Layer 2 of a small transformer language model trained on English Wikipedia (9 layers, counted from 0, width 128). Numbers have three digits each and are written without spaces.
A neuron adds its activation times its output weights to the MLP's output. To switch it off is to set its activation to zero at one token and run the rest of the model.
A neuron's activation on a vector x is SiLU(gate . x) times (in . x), where the dot is the dot product.

Input weights of the MLP neurons that the questions are about. A number n stands for (n - 500) times 0.001.
n3 gate: 464427541476447431462593457577398466616498521546550538431519565400502567597376443402523453471523456482399457541484502453572429597460535537308661344622502456393557537432482531401552498529557475453532511585479474593385448414657493616587495516663571530498527545429575576388392536597639489427615498384509451533441549431507609489394401558613605577447436334514457487505517423434574456481564
n55 gate: 546408558509539495464690419643484435414429440398485613542509493505561579406432744431431486391538422493563380683514465657470521542404502414523564379473442584442493517611478401588463564538458286522461533432409582466408547434623560427467328456483471431376460490468467598556616394486472481551404649486552466583514507405435493512545403544449493545408438498623549447410603528481345641592566
n75 gate: 432536496533568417518653491544476376462480563491551443496427630438493420546313466535563424653474378532362571605550443482592557538557673471475425496562478377479368488528516431421554533475525516412433366397519523606329421498608646530478458461583443651653552486443716381500621493423565478542598485577427528523594478414482412452556485588422565557478460463472567509537462605446480558544480
n103 gate: 567399425526520624561458635451507460486493563466458405364573490439622533527633510473515542339376404369671471545376437574448427472746505488581359566530570438555581424486550425505309442403567493596463447462577443453445473624567536530407471614459476540383426561425635453479339402369478476467577392592517374489545468399495429391472394392512519541530550554443476486435556481341491355586452
n107 gate: 338475531541546471567470442521443530478512451515394613563522382460477446477484504567604389615562519513492534530377491436492445355536486553452581591434504494529572368532450341541535518527610322468468469448563430444514488407370447498512405579434508625517574316447406535571498386434465377585347533582532480471519516645498363548516623531473425460480496445522475398500439523556562483439540
n110 gate: 518601592616511536589536539538506673481485425524423440489356355556590465577451544443466347460569515453383484411455488622592521595480537612385493576511592493520627481466575452614456301440511566500618520410587544441427458473511489539474395394463500639538477430632570473572447425399557489423449552629484470451474485577444558456546474582394485418598539410489454620323453443518574437485434
n122 gate: 446543555425505478493370507560692478519368513649663667548524651407460384562373579334474495543519588554490470440584439313447507533454403646398427555560464594383399486433558568526482483514525431415482565612439631472489476479507445477411515625483375535418481581365514519527556561524558628592511603509464463502451517446456505462437412624482511474561443592598498463560565451372476424515453
n127 gate: 592459625484547474521462441564583388436387448556494628466478496472563402540379624498440553418478475498560517523552641485536619476538534575363573433426414486383492570528506414554510654617488477477483559527450393545475490379463569541492547417498421506598406447427481524426521522514514440500524552536583490534656428452630489396496488438492506513624394532363502617457668559510528486614570
n134 gate: 508622543428621493461397579410416336521427559547578376514426528477544539517592542465409428512514634502357408684562566488449502643451517553276525457408584384518446521460503449617396533466413482468472464536580522515479407452476453591522616515510576720628568640333520530381641441467403590583387466393672590604512389566500613554535469587457519575578523383530594374525557505602481546543364
n149 gate: 414541475484500489628668609382527459627562582452559463631394615471411505451587488433538467427592523525473554483540524531644426484635525575507562466568539516441471524456427620457618475444459616554509445553549586356561384495507428616669517578585442346453444453683433555507585507469562502585518325592357440440516380569357585435533561532457587483513565453474394594479382454431551381538507
n155 gate: 623531526512685368586527378507339603569533502390517546516540455432373486549542483433453561488550507361620434606430680532509430680531547477507594638449640592513571407477544441491472523425609441473429472545509359505568464517452560566458632637618486512476471588467636540443536426509673362535436487605380528350512408433662497474546435596460415510539438428540549590490683552369576552509507
n159 gate: 590539509479487538544423548408474604452558460391450448588443472521522376572382658462535418626463430600498406557613558730493436635664559569572525460542484476544451528432488456493517462410502435421309505428652471510532477527456632555512539428650495533647439589507476374500609585382416399542500589460369577502486621468527663527627462453524481477538568403492486571448430582696307332610526
n173 gate: 576444471508473443509573434584470457409521456705420353578517529377472481592588535551458423438590543526502496493594683434494550504369464384394482468474576532472498525521398494477509590643421551511275498528528506588588416527623539482376465473470563376461522454437526625545498513465436571479564561489569442532438581593485566545566384454375646543533419454525602508404630393481529423548536
n180 gate: 372481422450618597456498391393476591541519427495510493334446505549414543443388444405580374469332536432440495418586467525625446599461493529414548402592573591392565357374577601595514528466548435547391646488665531609505463413597515422560500512612415462409513591607623475476488443410442635531505495476439563341447477490576467337519550383600452510484455509417512380425489548527565308427303
n187 gate: 496500446606657479549562506640498500422449347494511528439385415550470422546542464509568509430425457496486383469414507507467581500569515410483500534670530547492441426504496516510603448530390485459524422523518467579427310359457552524519472364558588538483454624385521418411460517508485509579543602610536347555464605404569397566461502476571545529413504585551634531386490362617525593417545
n191 gate: 542356325518672386450565438773434371053375535365528340491412439595478385564510649323649339424560352622722505700523429307537841584436579240651631584551307473545414443375431282658371291554728671454625799429319561509291590662424491240469295602671360458191538606632576416295652522530540509579175230548789500504634600667537642459375293630465898510456765430593575360361179469455400589722531
n3 in: 617532535373347533418498489528522490526446535400491528496571616498500431451482461559507507366584539479342421514539548537615513331454504533330450498451481595529524526485540571449511441420608442602595570527424562579448591558416564455608507481600552540332498556369489347302308449530412423551533470460539351487381627448523471445335453375504489459408424542514429551472419444418498509526489
n55 in: 610584436535503406421605540594522531467376414472474490562525758538523578464486620329442448457534576428342521482531476310576443552477577383550519592497524485500463481476542411530490530472614448648568503422455551453620432563640446560369362450468584527497552718622528579674611446641543411475326419418597441540382480462539297490524542524545609489357657612563547527576497359556414535625588
n75 in: 295494529561520427504469379555452512577562377474504537515466435505585407577443489440400449468533519580457581473517392597440567645350428390449478485452585547449508623494402549452396487524513507460467547391496547513496488418433600402432512661339422683504496531521444545427483525397438399674467429525636446532474573407513466576401466544542487559406538485375445347436464573481527464483472
n103 in: 629574541518437483662707612656465520456658481395516509627502329585447489635473466514456477393523583529443489468457451502383507340407456513493607526431543467584487566569470464526615517565496548546381498469456563505443525378464563463473534498665603327475552445563525472553571559468469540461569538520563383434511468482575465455421546592555364465585594417479599541428649311491532502481544
n107 in: 512531561434581507392438388665441394439345459540429557432483458457473315507344509438535464591381591504400461436534507400456396594468557419520470550457407469518427516534649519439469522441646344509566549520625423617411525477507549438639423548411623500502552495522360579456562320485527493628451621550538517537524425563511505419464448635447498566463496620525467428463401573500431562461542
n110 in: 479413589463456301569509424578561566544491577317466561433480672538441513436534507403636441507422611578551518516462577452470407443390347555522590485618512463571579568468598517452568463424443644509564553522361452605431401633553525541485563548486435654424519509387433512401529539530551394502470535546467543467496554520536568694604587456496456526433431459488397550356597436411427559440482
n122 in: 429371305521674618439478521530412442473599413331473489415444547339518443489602455410413355492525400662579441644457453505486449616556570428471538425462466492462520567616359502610594513402529508497454450476680469460443460451411585438674434524578558335473695546588487478709437413565474508612581446554360434541390546658417514532487467471539505556656559626208404426467576570489341505523453
n127 in: 337610459530507406458538468516313435537676475381475476504536560537383532594643406595432484607419504365330435491604369462466551543487481502472543440473573580518412484523484469419539392456563608386522563585625476311473385608568401452461483603512502562553482513444480323476522427481563572545401541457403466423533532408594581480477429484511467491536646524491470500466415533489470452536500
n134 in: 453602588442330384450409432395582574583464336639475529596512537503479481361495517468604376557552548390561498547524567442575528530466561413575498554600319469409539545638613579570432565541578446358441531462429598617588464603424358441594544468585519470555511590418445510517529597586393386537553507384498625469552463538372485541450383531411576414505446588525540598569500647493528453246488
n149 in: 525515498489545553507549564525566577504617403553430447432592575632519528413539561715556489415419428513588624439401548424581479562526440457470429414554465580524433360466507597494604536434541569551404647487467536560477535534524377473362415484557430603383547591451531385487393547629613537492519463447474637423472466485551468414452434410506428518428588570704532617466546608465475420576552
n155 in: 602450374551441459455580709633567612352462557462595481456507544610413456401646543502407466533520656426545563615462619587500470426562674563584416542563702404487475580500432426488437479533420410628502477373493541531500558347384519459460510454505491569543439577616479539554462518291265514456486555500483395572652555588541507483626551480507481507454513449407412472512553458488607444575462
n159 in: 633593556465357465592362469537544488354580431592456590581585544479582469491401565465532455484642609527457402493475409634631450404545542483500382480397545553610430467476477479509520416527522438641384524451560417678523379553424520509418527514479370593538539464452649498529484524572447582615569581567437433467456603402430521455513568519550615575437608407512489561560416544582341474491460
n173 in: 603528521589520409491511449398513419599567546457473597500479484546631551431507389426475595375504411594447566518577545403467485570463477555440493560509474509490419411481453506532361483358590529407571571567573356544445572542506456493573439504614389434522460584419613516575515479531623716435442461415419534538603446480452484443506409514592481440618581496538457631726555504561492382462588
n180 in: 503490601585440561451410621682547532525546336507395384526387462467454524421366650563387520394412548407593611615556475621465340507517498341493578443495482584440412523463470373386414577573577570515366375510366403552447574572573576395543634438548456591549376465536420590488473540484464580509484534493561474657488502417421385481639573502459500454500475654578607573463689517391444426549592
n187 in: 557466535517564566472384573539380423432513428523568575488479620563557393457462377570557487396577631560457478458566460470485552539453448315343476462654602416483368440529472512560500420511475452454524536445559487552620417312513472463519447504571462567545451444477453647489468642506536481444555544614462473531504533445433400498549583573563409469418571514522596401524469391616559412443633
n191 in: 518595483517366651591376475314664491798641492556456692550672504486419627518352379656331618569488719439315447575478581746403186365517432779479442496469606555567492427579704716382657704405291293491416291607689418350692435562582543709474756328301621550778428557399582504679320584537526547446827702492310479580346384310351441617636563155420008459625359500487449592584601453552591338196547

Output weights of the MLP neurons that the questions are about. A number n stands for (n - 500) times 0.001.
n3: 375463548443464446466634573398509574402483350535458593530481573512529526506442516444502498490643310532538385568410518535457485557559574424247657417498562451520470547520507515608539362435498494566560482474545455621469535491520538512475554401377568498539447596466599457474481453540646549512541469372558438551439674518489660365556417459421444552473418434622567515501679543563559523518564
n55: 613587565607593377449630402484459544428496354522473499599550574481600488434428522481442508485591557528362426541526439419588635667451504438645498550571576677603418443560436460442457422573487559552556501398517526542520401444532460410533447428582473239433508543546411501528528459514503483397518574451587335412522596646581588508401398476503753516519479446511492510508590397515421533517536
n75: 437516546303521612502524529411561508509441459423654463637633476515537558529419482497517490596579505523396324403378494425616417352538405563522437582536522617472614585558445506534427531478508614475703509510568552393632518561498475491472580492419457518328456537568494406549364464462494498344447538447454472509464448541595580451438481586513335431422434428592557548601565617489408557507520
n103: 510494423613266483490613528505563490610561344517466715459393501555560568575328492447511461602576422580498541553394536492585394556367553494260597626668561505483471653410454382589496509498427453420375517476450451553335468358512433506546490540514528274642512679622470416565536543406466490582626508552594540351525450407547574553474530523544599554404503465610486427415449407583564390427487
n107: 485638487389544498346429561606430496548453417633430521427570479597564548481479443562463554437468298535512502552460700602516494487427541566572520435503562622557386451479505512704493448469484541512477493477521559578610516424497644476512455397380541523529412463441534448477570381476567626414534447494367543522598409461549554529595564410453452478394540286497509546593499544515514502413454
n110: 492550557455543485517395434555565383638382435443551621528496485642467571423669446507636547292490526500397473517482570504385436537537492485564532465558467512535540467482342529500609450467543538487627474465467572419542440616552427505413440436335550653413286354404516421432596383370588489485504503496539592519500500535380396434500476505428474474459514498453592525414523429453565497450492
n122: 485529382580504604356410522444514462450536445398511407349453554477378564444483441517402566325483599530454565656596469419422451533484436519386554481537429450426399570530559423370572514389524419482423421411647472488503602512546547648695571453431414460400642549458408518515451436401647508513430354527513451602451424552519434453592557574473572403550536422351426606428523551548585651488495
n127: 446476457411407580414444470444681451515411535533473533439460371423516531580566509422540468493377462437580376536449668529371486495360612508412529608576447536524475662533461380522439517415500498544567666486667404432409436440475526396485478401609483528578517518553427473389531429563602566489580394440607480487434466471491549450426475534396468549585466391382442507494451492423583342474613
n134: 512455441643576460460455497575603518596451454585525718522469396577569524645319512377505337538409427410564470661501614417471424594404512364427696407480392401400561492580505428579522522544509600466495585552512564551391478525507477408582477499552359416465586635483509541518513512463508611547624664441623640415510401521588591546499502584476574542459525556415489366470494588520603422452427
n149: 394556479561461555404600327500506431447515349457499668539493596621527522495486554483569497551283453514653475423534561516599349577573456513347559511452415461549395533493337548447495515356655421502425584550549422540517575441562468503533619483607459542578394493580418492493506537540526501464432506415537519547432421452553567332502570516576550536371438578502586604455516479564389430652487
n155: 530477519411388588532467575628596478466431451479531673547604457510416376394541451712606630537362455542455451550424431363521475391392485464408479519548421376441432519530517526470516471430482534581569555517388582578437513597639491620605521407492562547555559613462505496470521501618353484575561491596407545566352444457251592467463588433405504404529703437412429432617535461546386487461495
n159: 471663654530478431569567666506560506627535532520462610569571513650595501529597428592535438510453487571341531589459484585573548514455669413561436394661545617629628443503560495518486475424510578350472402444682473428514601633502685460402533599374627627584525543539469522438408664380432475440542564519529515472426582505594515515460443421467524504489580593340513495571546628553463557435486
n173: 499646586462500649492574401574545503550569621551425428570552627467535528561441533511430500372567459567379471533497504513644581515388407537534459503537553564391511584549438437419518602358511614340282538523536398558506563566516468589368441503494627391535560568463536607551500533448481468463535662455410441495489448520454518490484484480480451405483467520624571632588586444535532509514443
n180: 522537395448449565587426424517531497700551541511566601454513440492484556531649478485546547485563337571378490531299429599516445538651649494520402595620538356565534644471449586682570357430474530567458506496443523413478553446464566449540529477390520500528523268452522435503568476535478472479655515512565500596527518618516516587481456555716523479408488479524423422568433617473471543316594
n187: 476539517488447369475531473645489465447416452572594391526540463585584396545690549618507396571535461274441362504313377448483564430682390343518452367473394592483548406497433470449496505536581550411565538498538391540457552470599566555552439526446548603512442629457556488517603479442591568445484660491537403461446364689496465509574541508514523423587407620445383547471572508591556512483574
n191: 496629381474696501609294560539668278512538600373619599376593566567513617380015514594508677596387596621390397645501477663407349453519582620650449469451531577589542296421668576423633521632384484393549580635588552395537627721404531575359576368361463530418404636482613518599430636608568423528619416479372467599471412456520391586596515291512042488598294537518646373714411647412386426367464

Each question names a token from some text and the token that comes next. It shows the vector x that enters the MLP there. A number n stands for (n - 500) times 0.0057.

Then comes g, the gradient of the next token's log-probability with respect to the MLP's output, scaled to length 1. A neuron's effect is roughly proportional to its activation times (output weights . g). A number n stands for (n - 500) times 0.00068.

" would", then " include"
x: 532163533358452498432665542659548626773358520791835494543532383604576443764540327518441516478414641622533361452498652534293357397553586301693760493412440434759477707544459482475626603632569484636665558512496360496575607406666707497438334644608756699674451540502577696328708493462610518582628428340449798479325442520540235307621647255411600459405608304280446618626668496447413706354547
g: 258451626623424525530553357470419155471685609546537610455540446500500482576585655523476403348372382354557454711689129516395405444601456646311802320275623179636381396432255477593587405697474442505565433116350570479290401629450445644463645552362484477469387542223388551259584541581505480603680529392485497434566709646637323421575539565692442306486526747598516331408375495641594454518510
Which neuron, switched off, lowers the next token's probability most? n127

" and", then " hired"
x: 540698509580552452602719598457315734640400694551679476525652468510581611838699433474628585532337620653644412438553460457643620476503452529684367633531486524482545548629463625501580464663670494706690394633597416445639492397819921187519465384555318674694567374610603459361497637383244454595568521359371696634357514642353473358463552367379455411419552439255499719446721509481513574353580
g: 664525600691277439607508721532437774535555309632416388504470643412741434341531607536335428729326462404133313531446507580442421495579371427315481485759402565508593439502507490728479488694683525439638501284272361582674697423417572634405493415601657688491429509651613636474675385268600412274663627542400525471409539300611353539495598512372721492568363350605234467387647664423646566404777
Which neuron, switched off, lowers the next token's probability most? n191

"pp", then "ard"
x: 677479459499488439568675488495454634560714630458446411119626471369681687426650636237661626351485474471333515328507337814519461319288412253757465638499563636453671672629434780371240438741812504540476542549492699385449473419631437724522389587522523719568310430439518503480420371480337420497444498519373739493556455723554418567616390399565630303711456570308439595727686632515373363418340
g: 338481527352536822636600496584429429451429334665328624503615615625596746448294340330339420541501557634408504514523671738339436524348511602565508477677595731579491575480325530396439246373506574492404480577482542406480730480962594496334482536427696494387452613585631808463602317418459273625666689420412792372332436473677605299560455546439321651521523360535451481373690310600471641635357
Which neuron, switched off, lowers the next token's probability most? n107

"it", then "."
x: 596478693516525397445595410365677805463557529463333329472443333618466631385798624361621664701381497424521425422633534485597644373591410296406335625540346480430557642657368529450449470759468404511698570574588708616632452539506495691788425379652390733774369363403456409601505426620412522458430439395411688420425715738670516434564358384640655373317493513404550303697726613377270576402427
g: 375536704490491417480283722588354469537742449550853575402524576575617483624603582482364471453368402488617558652447436563482391614437199500651649432254600507609587332185608570393545587487291469517671463492707499577561448631332658477743476616656675484598449307360534404625427594597599664653408659625603664476639481551378074421385255637538343579381417466502471465416478787400691566726353
Which neuron, switched off, lowers the next token's probability most? n191

" They", then " have"
x: 620456499258774613537571875450552623667416536629408417538685312674386270596640452314576599350334498718497348466439690468415545398620462352549525385485344459409213538513398497388683633745551460608832426722640394661827503365606663758474401437564626637564431371511610411336511569403515512653496480466337538493422477514527232360588615503459469332450726413227420414507559274496525629580608
g: 541383475532338346498686407567224597752529589511740561446497472621433406597506560500195353347229465212645463571598505215499423512627579465572561566464519314489417709302355328500872506756372377487435541313296477544544552573362297605473434406456364437518447512232569736518589459589717478603620585532581426548627626644791430453388576273770410552368560617382573472482422259580463494312451
Which two neurons, each switched off alone, lower its probability most, in order? n187, n127

"@", then "]"
x: 519525444568611426517679681187305804677508463399533271483713494558423518614747522441363542459309410519564472486612567366497590356214477331448124333426502422692308574197458374388581456571587682528689572429543383532493538497625678276449513601440500575552410335271441908482554451511428418622386507433322445579499461578649387342457682369358347378601450405377575727509548721309486605307496
g: 470410743420403456500618631582667716578518537384851556400457120219374500449541484698749400585567411348483571498449281640414554494475345421439469552483633629456566522523410607589664551823347498574537333407564471375553595481520457639401460451701350623817593158327427698349349437709455490346737800436320516431489396316523330442510482332604623524385628498671463553529626491611505581511331
Which neuron, switched off, lowers the next token's probability most? n155

" written", then " in"
x: 487417680432556438657713404568649724208652485572565732353470286367779536590731655315510472393468400574525362479574363903442465251512454335450599545475451596576552549467481713513573695700510577483622436388544816491451652383392623580653330407711560581921445459428572593300613563674495525509537481582374645500406517587744310386682254372464408361473582354496461440554662629501612372498395
g: 551534506297606535622490570657727691449559466364671428515562616522534584594520573350828433335459479338408496383502481625592485660423368503520463710490397373651266541474499569421671552410604443665574326440605620377672311514553702272635563456475366569587562663446347579435414507765567544577448508264536412209405535577627258602330692871844379504342419420268574692580640372314319360477687
Which neuron, switched off, raises the next token's probability most? n127

"/", then "T"
x: 477711372563752658573559621223459817521549421514474425238667447610554446555714623449566613502503636551527454522732507576512542428280576369585167485279395563531530417436568494291491633775523705716463430613460497338564700137462566349494445617654527686690584536468690520638594230398498448652576540369466509572377555609561355410563507496441491371326362364414512903453544535582482585489470
g: 483560300686427528562322439451402502295515599320229388479467640647510356574503663104298423456472352628545566782595626560484652382705446574587405621700416654546420219440465260487344394247640558596580515492333450482271612434566624490425536478340526359279588718435600342489476548475465643541335521624655441577619433727616565627679611393453253602678591540573427643513258395323477209591557
Which neuron, switched off, lowers the next token's probability most? n110

"en", then "ol"
x: 346206753490718321569498483374357707571577511487414485300442292513308504519604585480885788369610549361467408401578527630598319595404576263575547502357450416543378577643297473447414518445647259555749644395417531361696432395277583500458448558572387659751381507398487845496440609571457431439450353388278619354352735335560271503698612359372606455500270331385611425571708441655448726341603
g: 516668401357332520371663314331632483423625374467296492373290472361495623477508311500705368521436772533482518482593546689485647344619736413409637597688572526508486311542475570543351535473532485715422297555244513612312635626481348477573442321428291628627591559811606519601407304394624391419122381391557459596436544793483520484546579671283519619618344635416383804465712329313533475579428
Which neuron, switched off, lowers the next token's probability most? n107

"@", then "@"
x: 528542442567602415505684673188291802676501465392532280495702483558414541622748525439359559458291414544571471490612559353506594346219458331449122354429483433686304599190446378382595468585576692516691570439557386528494531514596673281437523583433502582556419343290464897474545452511442410622400508439313474580503469575658397351451696371352344385591457414369591716506553702302491628304503
g: 555453329639427565311570602605389624544540473558375569288717611690625564811448612555319737534770575571481506805525684301489556566634421741327410514653592351671536541554426612566484484449531375363658397563651549231408341483499515674863401490482443634514391548405562218452324515435480499427184566633320392537273548537302403470560665658534469370604293472398546623283448621610305361562571
Which neuron, switched off, lowers the next token's probability most? n122

",", then " He"
x: 398288605624523592471582644597512818597536485650544689518646289492450653602653366480535631518425599611452522388671416376612281348288379278604493421482409612727476735592507443466823519615558586718499611828572502491534567269631919335529401588504403625593417374547612511489672731452514384382464493386455499863406535605516415498510339552412496450436518601503529583579665825614540660284539
g: 554586514410603269674454585580604358772530786569318432586468696656720583474679401479488517418699379537460633407409463468585394402546191563411651654511268473453328346745470635358658330444251637711508198247564424549546372588289637422536594344534564515459444319311521338464497402661735457708626417540579550600441340598570779671414462460321370513378486442235491632362467535479496527336586
Which neuron, switched off, raises the next token's probability most? n180

" early", then " leader"
x: 628497550512408460462631528691108683022729282529587559349674471582610587727626675471539643584438534552506417429543463479471614439166460576471341607578469543512355476556320525492383687603596502637805488419846363601443582304457645535471370653483487707819556442255554506421479534572494552595632515515527554315472452509444289526393361545701585458550531547405641564398599739578564466328209
g: 598678455784286495551426487341611545566615609672415481625454350671314591382796425530475573387338552753669469560498355495719451656457702671491216565539561503307357503392282394554479290449662477777713513723425376408531541453653577592800616390383595665677386382550651466500452433497585561376333742260262497350559308343485536471669619301564541544521398468475661541552580442428652311344512
Which neuron, switched off, lowers the next token's probability most? n107

"ol", then "one"
x: 173466640625704507542455613265414721493661562639227164402527432600478552445711552551719493591399676603381391444632540741705491434457438295489314682475397389300464571491420775359403455709581288546715485635500438509428428361495515506485422421522534766659502425333441740635370339618455476609573485542319478364540667532640288563535471441631603355413520571339627416747631629437398582714575
g: 651292289397407510577521404403511593285575435553557358472511351870455524357737393369620474545515549625529290341425496179333667218538636452460596564607366675390428391490410385423358478671521381455413602672390468370485283322480412428458587693668466533324222491521544647359557574510573254318640477383395285636334744541524184716495490334525444581569399410656237555588481328371547395540523
Which neuron, switched off, lowers the next token's probability most? n187

" no", then " "
x: 530499653566472529547793565521540641351405390599300621451484415628374397496729660459362484439686502526692401481425534523497505233409553322451375265504392335576530679371375599408570574784550568630637657536786677654622390409573607411584480594452577673770504323676501417499789583358605440381718426509199389265490359454716368607478528565686478465370392463285665346500582354397672556466327
g: 380593727381415403762361450376336515556478501817666521280431359479674352588394538580523626701456375515643776361382457501569449631565402312463387341418358338526479476587504619529544338504467542482631612733526525426301547591663748570321427486690352591833400320543490640374315575516361442830445765489688771560510495509452359480440429462646797466701709334510559446528561499273545516417506
Which neuron, switched off, lowers the next token's probability most? n173

" cover", then " version"
x: 484105609709609380392817463436571703404524405505283445464690532636329259640653523159631658406349221295525386227596486641248487579282648416320373534505401678600497679357357730572433427687485547639602347328503614421349422332561539557685406494718610689625548466493575484322517475434348472702626505545395677517396464585413400568628453436604235379491370547517588298755688584472578459241432
g: 499563749616531400441461572483330454382879419369587430762293549645448585366525307293369491336360390507705324496643375546635498358729675592569410490383839535550518609442228575589316600273504668419667574583514607464247374492604528547279290428605609560495351339381393654525328596629305465520713406530337499708623568550321378390505539386292402559531463327629480399576524594421602459751519
Which neuron, switched off, raises the next token's probability most? n187

"et", then "ate"
x: 352448503352642398487572519278669786647603577621243417320485215571404567427732665409692837475527546648613428293623519488635573380458485421455298737546282485410589902536405555375557643802507398519638545611519648399667330559522512650681403379654586614585517478549460564490438608530406526449357494511346753435401730468534452531562449587483570223497414452285812494544476520501376661410548
g: 392456437556369554270441650589405492621600430451451542479280493298418499273387415478710530660660553332268484578663635337431485461394645526422408712556447546414503437474232411495475483369484286680343533525433567550572441643500519598353310553500247612623444321378463649608784154646728598486478576499565323646547542367599669312529610524380243506503909668519601501518846384389391659436346
Which two neurons, each switched off alone, lower its probability most, in order? n134, n155

" when", then " he"
x: 722518342509582363525565675659445759588499306500444464597567378682609449747613482427461628644603694592439381524577381540435308349416415598610488454509449442550484584528599524531727487740389790669541362704617425360489559314576870601636441444665515664764491269656581399157588580288557385588627557557398546808326429521423417618456400432549705564463495428196717436488642663566473578367577
g: 607630335457503423486518609636564353583378505422278414469661586642479631290532812585586498603769359437406324362284632600488277534308521635559313678629565496380482328506452681494641670601453529542474550606548431669413552338546432434506501395534449427315580421398694593546500404347572533090271283472625658707714338159364480436432420356577496736394483431442366530519663847495573545316544
Which neuron, switched off, raises the next token's probability most? n191

",", then " #"
x: 439414523667607500467604553378505870672519485578536596466591333545414542499718313451533717448345685546428534318724361402588336269404602270508418376452371642644425551529445413493782492554550646765542640778585385442498597287630884282573419568623391646712465342503635466510476667398499433454455545493469518771404445696486453482565451525456393374343500587529524582615724786582495568252450
g: 655304418539392562507420254749537219386519708514379577492497455471436736659542625200363484444337552380661675748419570766602489314514505683478660520724580414472485421551572343418530502102387557551377575427577671389244466535444688588389547462346483502365746486467520421229491455543548544611374471538469454833423415553501710651549357720432525579531695427497388514273397406403673263469453
Which neuron, switched off, raises the next token's probability most? n55

",", then " while"
x: 374316557654551540482630618440513845620545460661585642450551380537577624548726411387632767508415609538420518331760404378546323340439506231528460393453407598668413672509544477499756451622563602719517571731567559526610569335531921365557446543504477712700443407550610456463658728438589311491526537435475437752365532594618504443539418437372386499436452534530588558557722726666559682195457
g: 493263649623526372646419673584596390712494580675399463379593467529554338437559768434404537449557626138453362546571517412447305571456568496488621586520436414463360341577405461567484427379195469406325576697472504706445433542197467627638703696584585475201550366399365297576601470206490426438588518670566640499648605659664716688278590397423532311666600503654288462306498514584633645275317
Which neuron, switched off, lowers the next token's probability most? n191

" not", then " yet"
x: 847343540327521416449816381749546625450379450620459633489476459502605431424520459490677468404612611549599333574533613647416411420351402313595656414433522450723410612594450574442446475750639068504604635530580354471837568362579675691546341585575411600804385287449443565268573651623695489431693493465424817498292638711616316464528486372602537445343653410241597444450523409429352425451597
g: 622320423669677611399597331517565425767390579528568627501523701464389674358478408462666567384447486357416465491657213417471407378321562486177527351102517611710491561582396309528670419345486327570416710438303453436455702426413371452584607579323515374512385359454370628646632636625429380295666350562362559516653660488533624255319429473620232549648506554537531384549519376867443623613539
Which neuron, switched off, raises the next token's probability most? n159

",", then " the"
x: 403355627599545636518585648607401838533497528595590619469525404563447616523679368469531678604449606576398482309701377414554247440362558185514352443418518627721309612608663426471701555666541586810509576585537512519546538212687932413556427567443458666696383304601553420475665604426404288416522515440558433831379539591637471416498370476479418527434578587406475592528666704547495633362479
g: 444431450551597340633459549483723417606509697457551537618503155310769541628448421429410513328538402361639410439729226565454548541391271382629721569656606546405489667478630607566697431722368562488457149362544467550570586197466752550519698496704440621653386370584425180676388591396629581667566628541563570566192410481429431507486557445261656587340354622321429416456407584521589584422424
Which neuron, switched off, lowers the next token's probability most? n134

"lyn", then " album"
x: 374768685419620575304501535183468612526429481643493162141543464458693315402748616365531685333419491396610413443562329537596335456421516436648273462427560636678361475399347556503522612545741439631735268691449464233607469479543600540692407366532433852591427482461485680334444428483409471515451504521384477510475455441499242433470617454404363362493416470123639581665688691574406502521544
g: 475545392454659390453421481419564802593482362330468565309558554638487648590358296695549318427518730623514413434348360405395670349528582457490446446609540618720330416304606762618566475280351422363443738213652423349315406443477599491259480429466550395583566414236524381398560525507428699698335469272572438658560516728345375584470474613658457429606539287800498548545323360433689589190422
Which neuron, switched off, raises the next token's probability most? n103

"s", then " Small"
x: 442728555394571508537553606316418677856493570554433515376663438633467494329550474480650515400427541433419398364400496457531500446650627288474300460329679365504501598414317748537600600760802298510833513494531427369707431325571438564452359507669324561751565362470449710509325584383344568330264481455322322594498389406412246173262438597623377334510637506515747433631609468516487588441461
g: 583358397458488671303585407599686563534609573334407523506448341387534559482599389450178355593682308693501497454477766429672660490399468701330375325514504593461550580559590350664606476404785576687318694414370266868734353500632585712606438432479501503601458457534388446500666636430402596378570397800505579454577380253418492364585345394234478675657349462545516546389279633518394392429723
Which neuron, switched off, raises the next token's probability most? n173

" also", then " missed"
x: 642492479223724375480554665680477590354500505543447671568561375525626307650499591470707564421604573460454302545644819624410524405579410222458466559595519643665295615462410498458586585756620362606603526571559371471766539422703697604611342512455418531785363384393571530329328511745602625613772598361348829516358510584439319585504610588426679277318487375146535785525572539406450462378649
g: 640400626581431596613451247410452442563504612363487353431676600491498373318573728287417612618678576626562560700308431417435490621474621440670612472611445533476453463366203716411155778255526656369551508713571457633416307498371604390500548673500387428415550408347650325588490522340662603551550554700432550551139463532473526548538249424496285591451475363663462664479266628589363861462589
Which neuron, switched off, lowers the next token's probability most? n127

" Me", then "?\""
x: 508418722481275565567545640302506754620348358475312339457632462584278523504635313395511527216380657687565315322552522651409692354492610190372206460279229613471429628410500647412389539584570684606589508607499588476657685297426519656482443408628588612479498295480616424490620701475610327559445580625182610474472424513548076423546387288504502338586501381305524756579368496446436575552514
g: 599706663478248340416119516561394550586407552237481436456286616460597229489529476529415560517712402420582493478536456497348547298508263588554636456469479555721461430431432658561573508446341517352221611440450218312497332647418205703579670526567664427393543379434466609678713302628608655349500350592579613469477380484716534613624790436538386612646451678330498498225393611352421611468421
Which neuron, switched off, lowers the next token's probability most? n3

" was", then " man"
x: 681498675526450452594532529552596750301499351518589582459584442588607400721675567511571464612438507600363397544420646719308462415455621324452578347395414623700488578413488619518566413694601530656457580428562419323753597266607738643255423649621448816662428534513523475286610767442379421520448630503338708414171485401576469384575509370389801469533646184399486497537681767443342643477629
g: 468572307558328343497546466423417526697530402321656511539485413709553427332636382482377386483203550455703314433536492422591469310190526427581521471603478552659479537439524264711388559358494516481619625362515482327464466378248635464610624332604641264875543358334352373458372642753465472539663546631413314445712557460531443655256291459377509438791333459461531474392301413183639376408493
Which neuron, switched off, lowers the next token's probability most? n159

" medical", then " use"
x: 672632567582519467430643636356475592508508489558460835361680471612596297635756595497632515579428360642325399356535488375540328486397280414384202534469263400616346567390356443496409668735466521562881479660548437595470512417436525605676500353554499604686397345333472509465447495633306584549429247482214688454574512573593279342434424432509511457367689501284739292521595588309407540603574
g: 567270690515611545270385726651264266608329462730418455529431443536587382579476562523455615291376581478524417494521542355394421413628614400716657434187624489514458575361499564581512539486416344541677633493577572551574350326368598472530366643639674615604564562542670444684561277462449532510784555702465761424230509359435411545568579693608688326584438431335765759378442330354726296352331
Which neuron, switched off, raises the next token's probability most? n191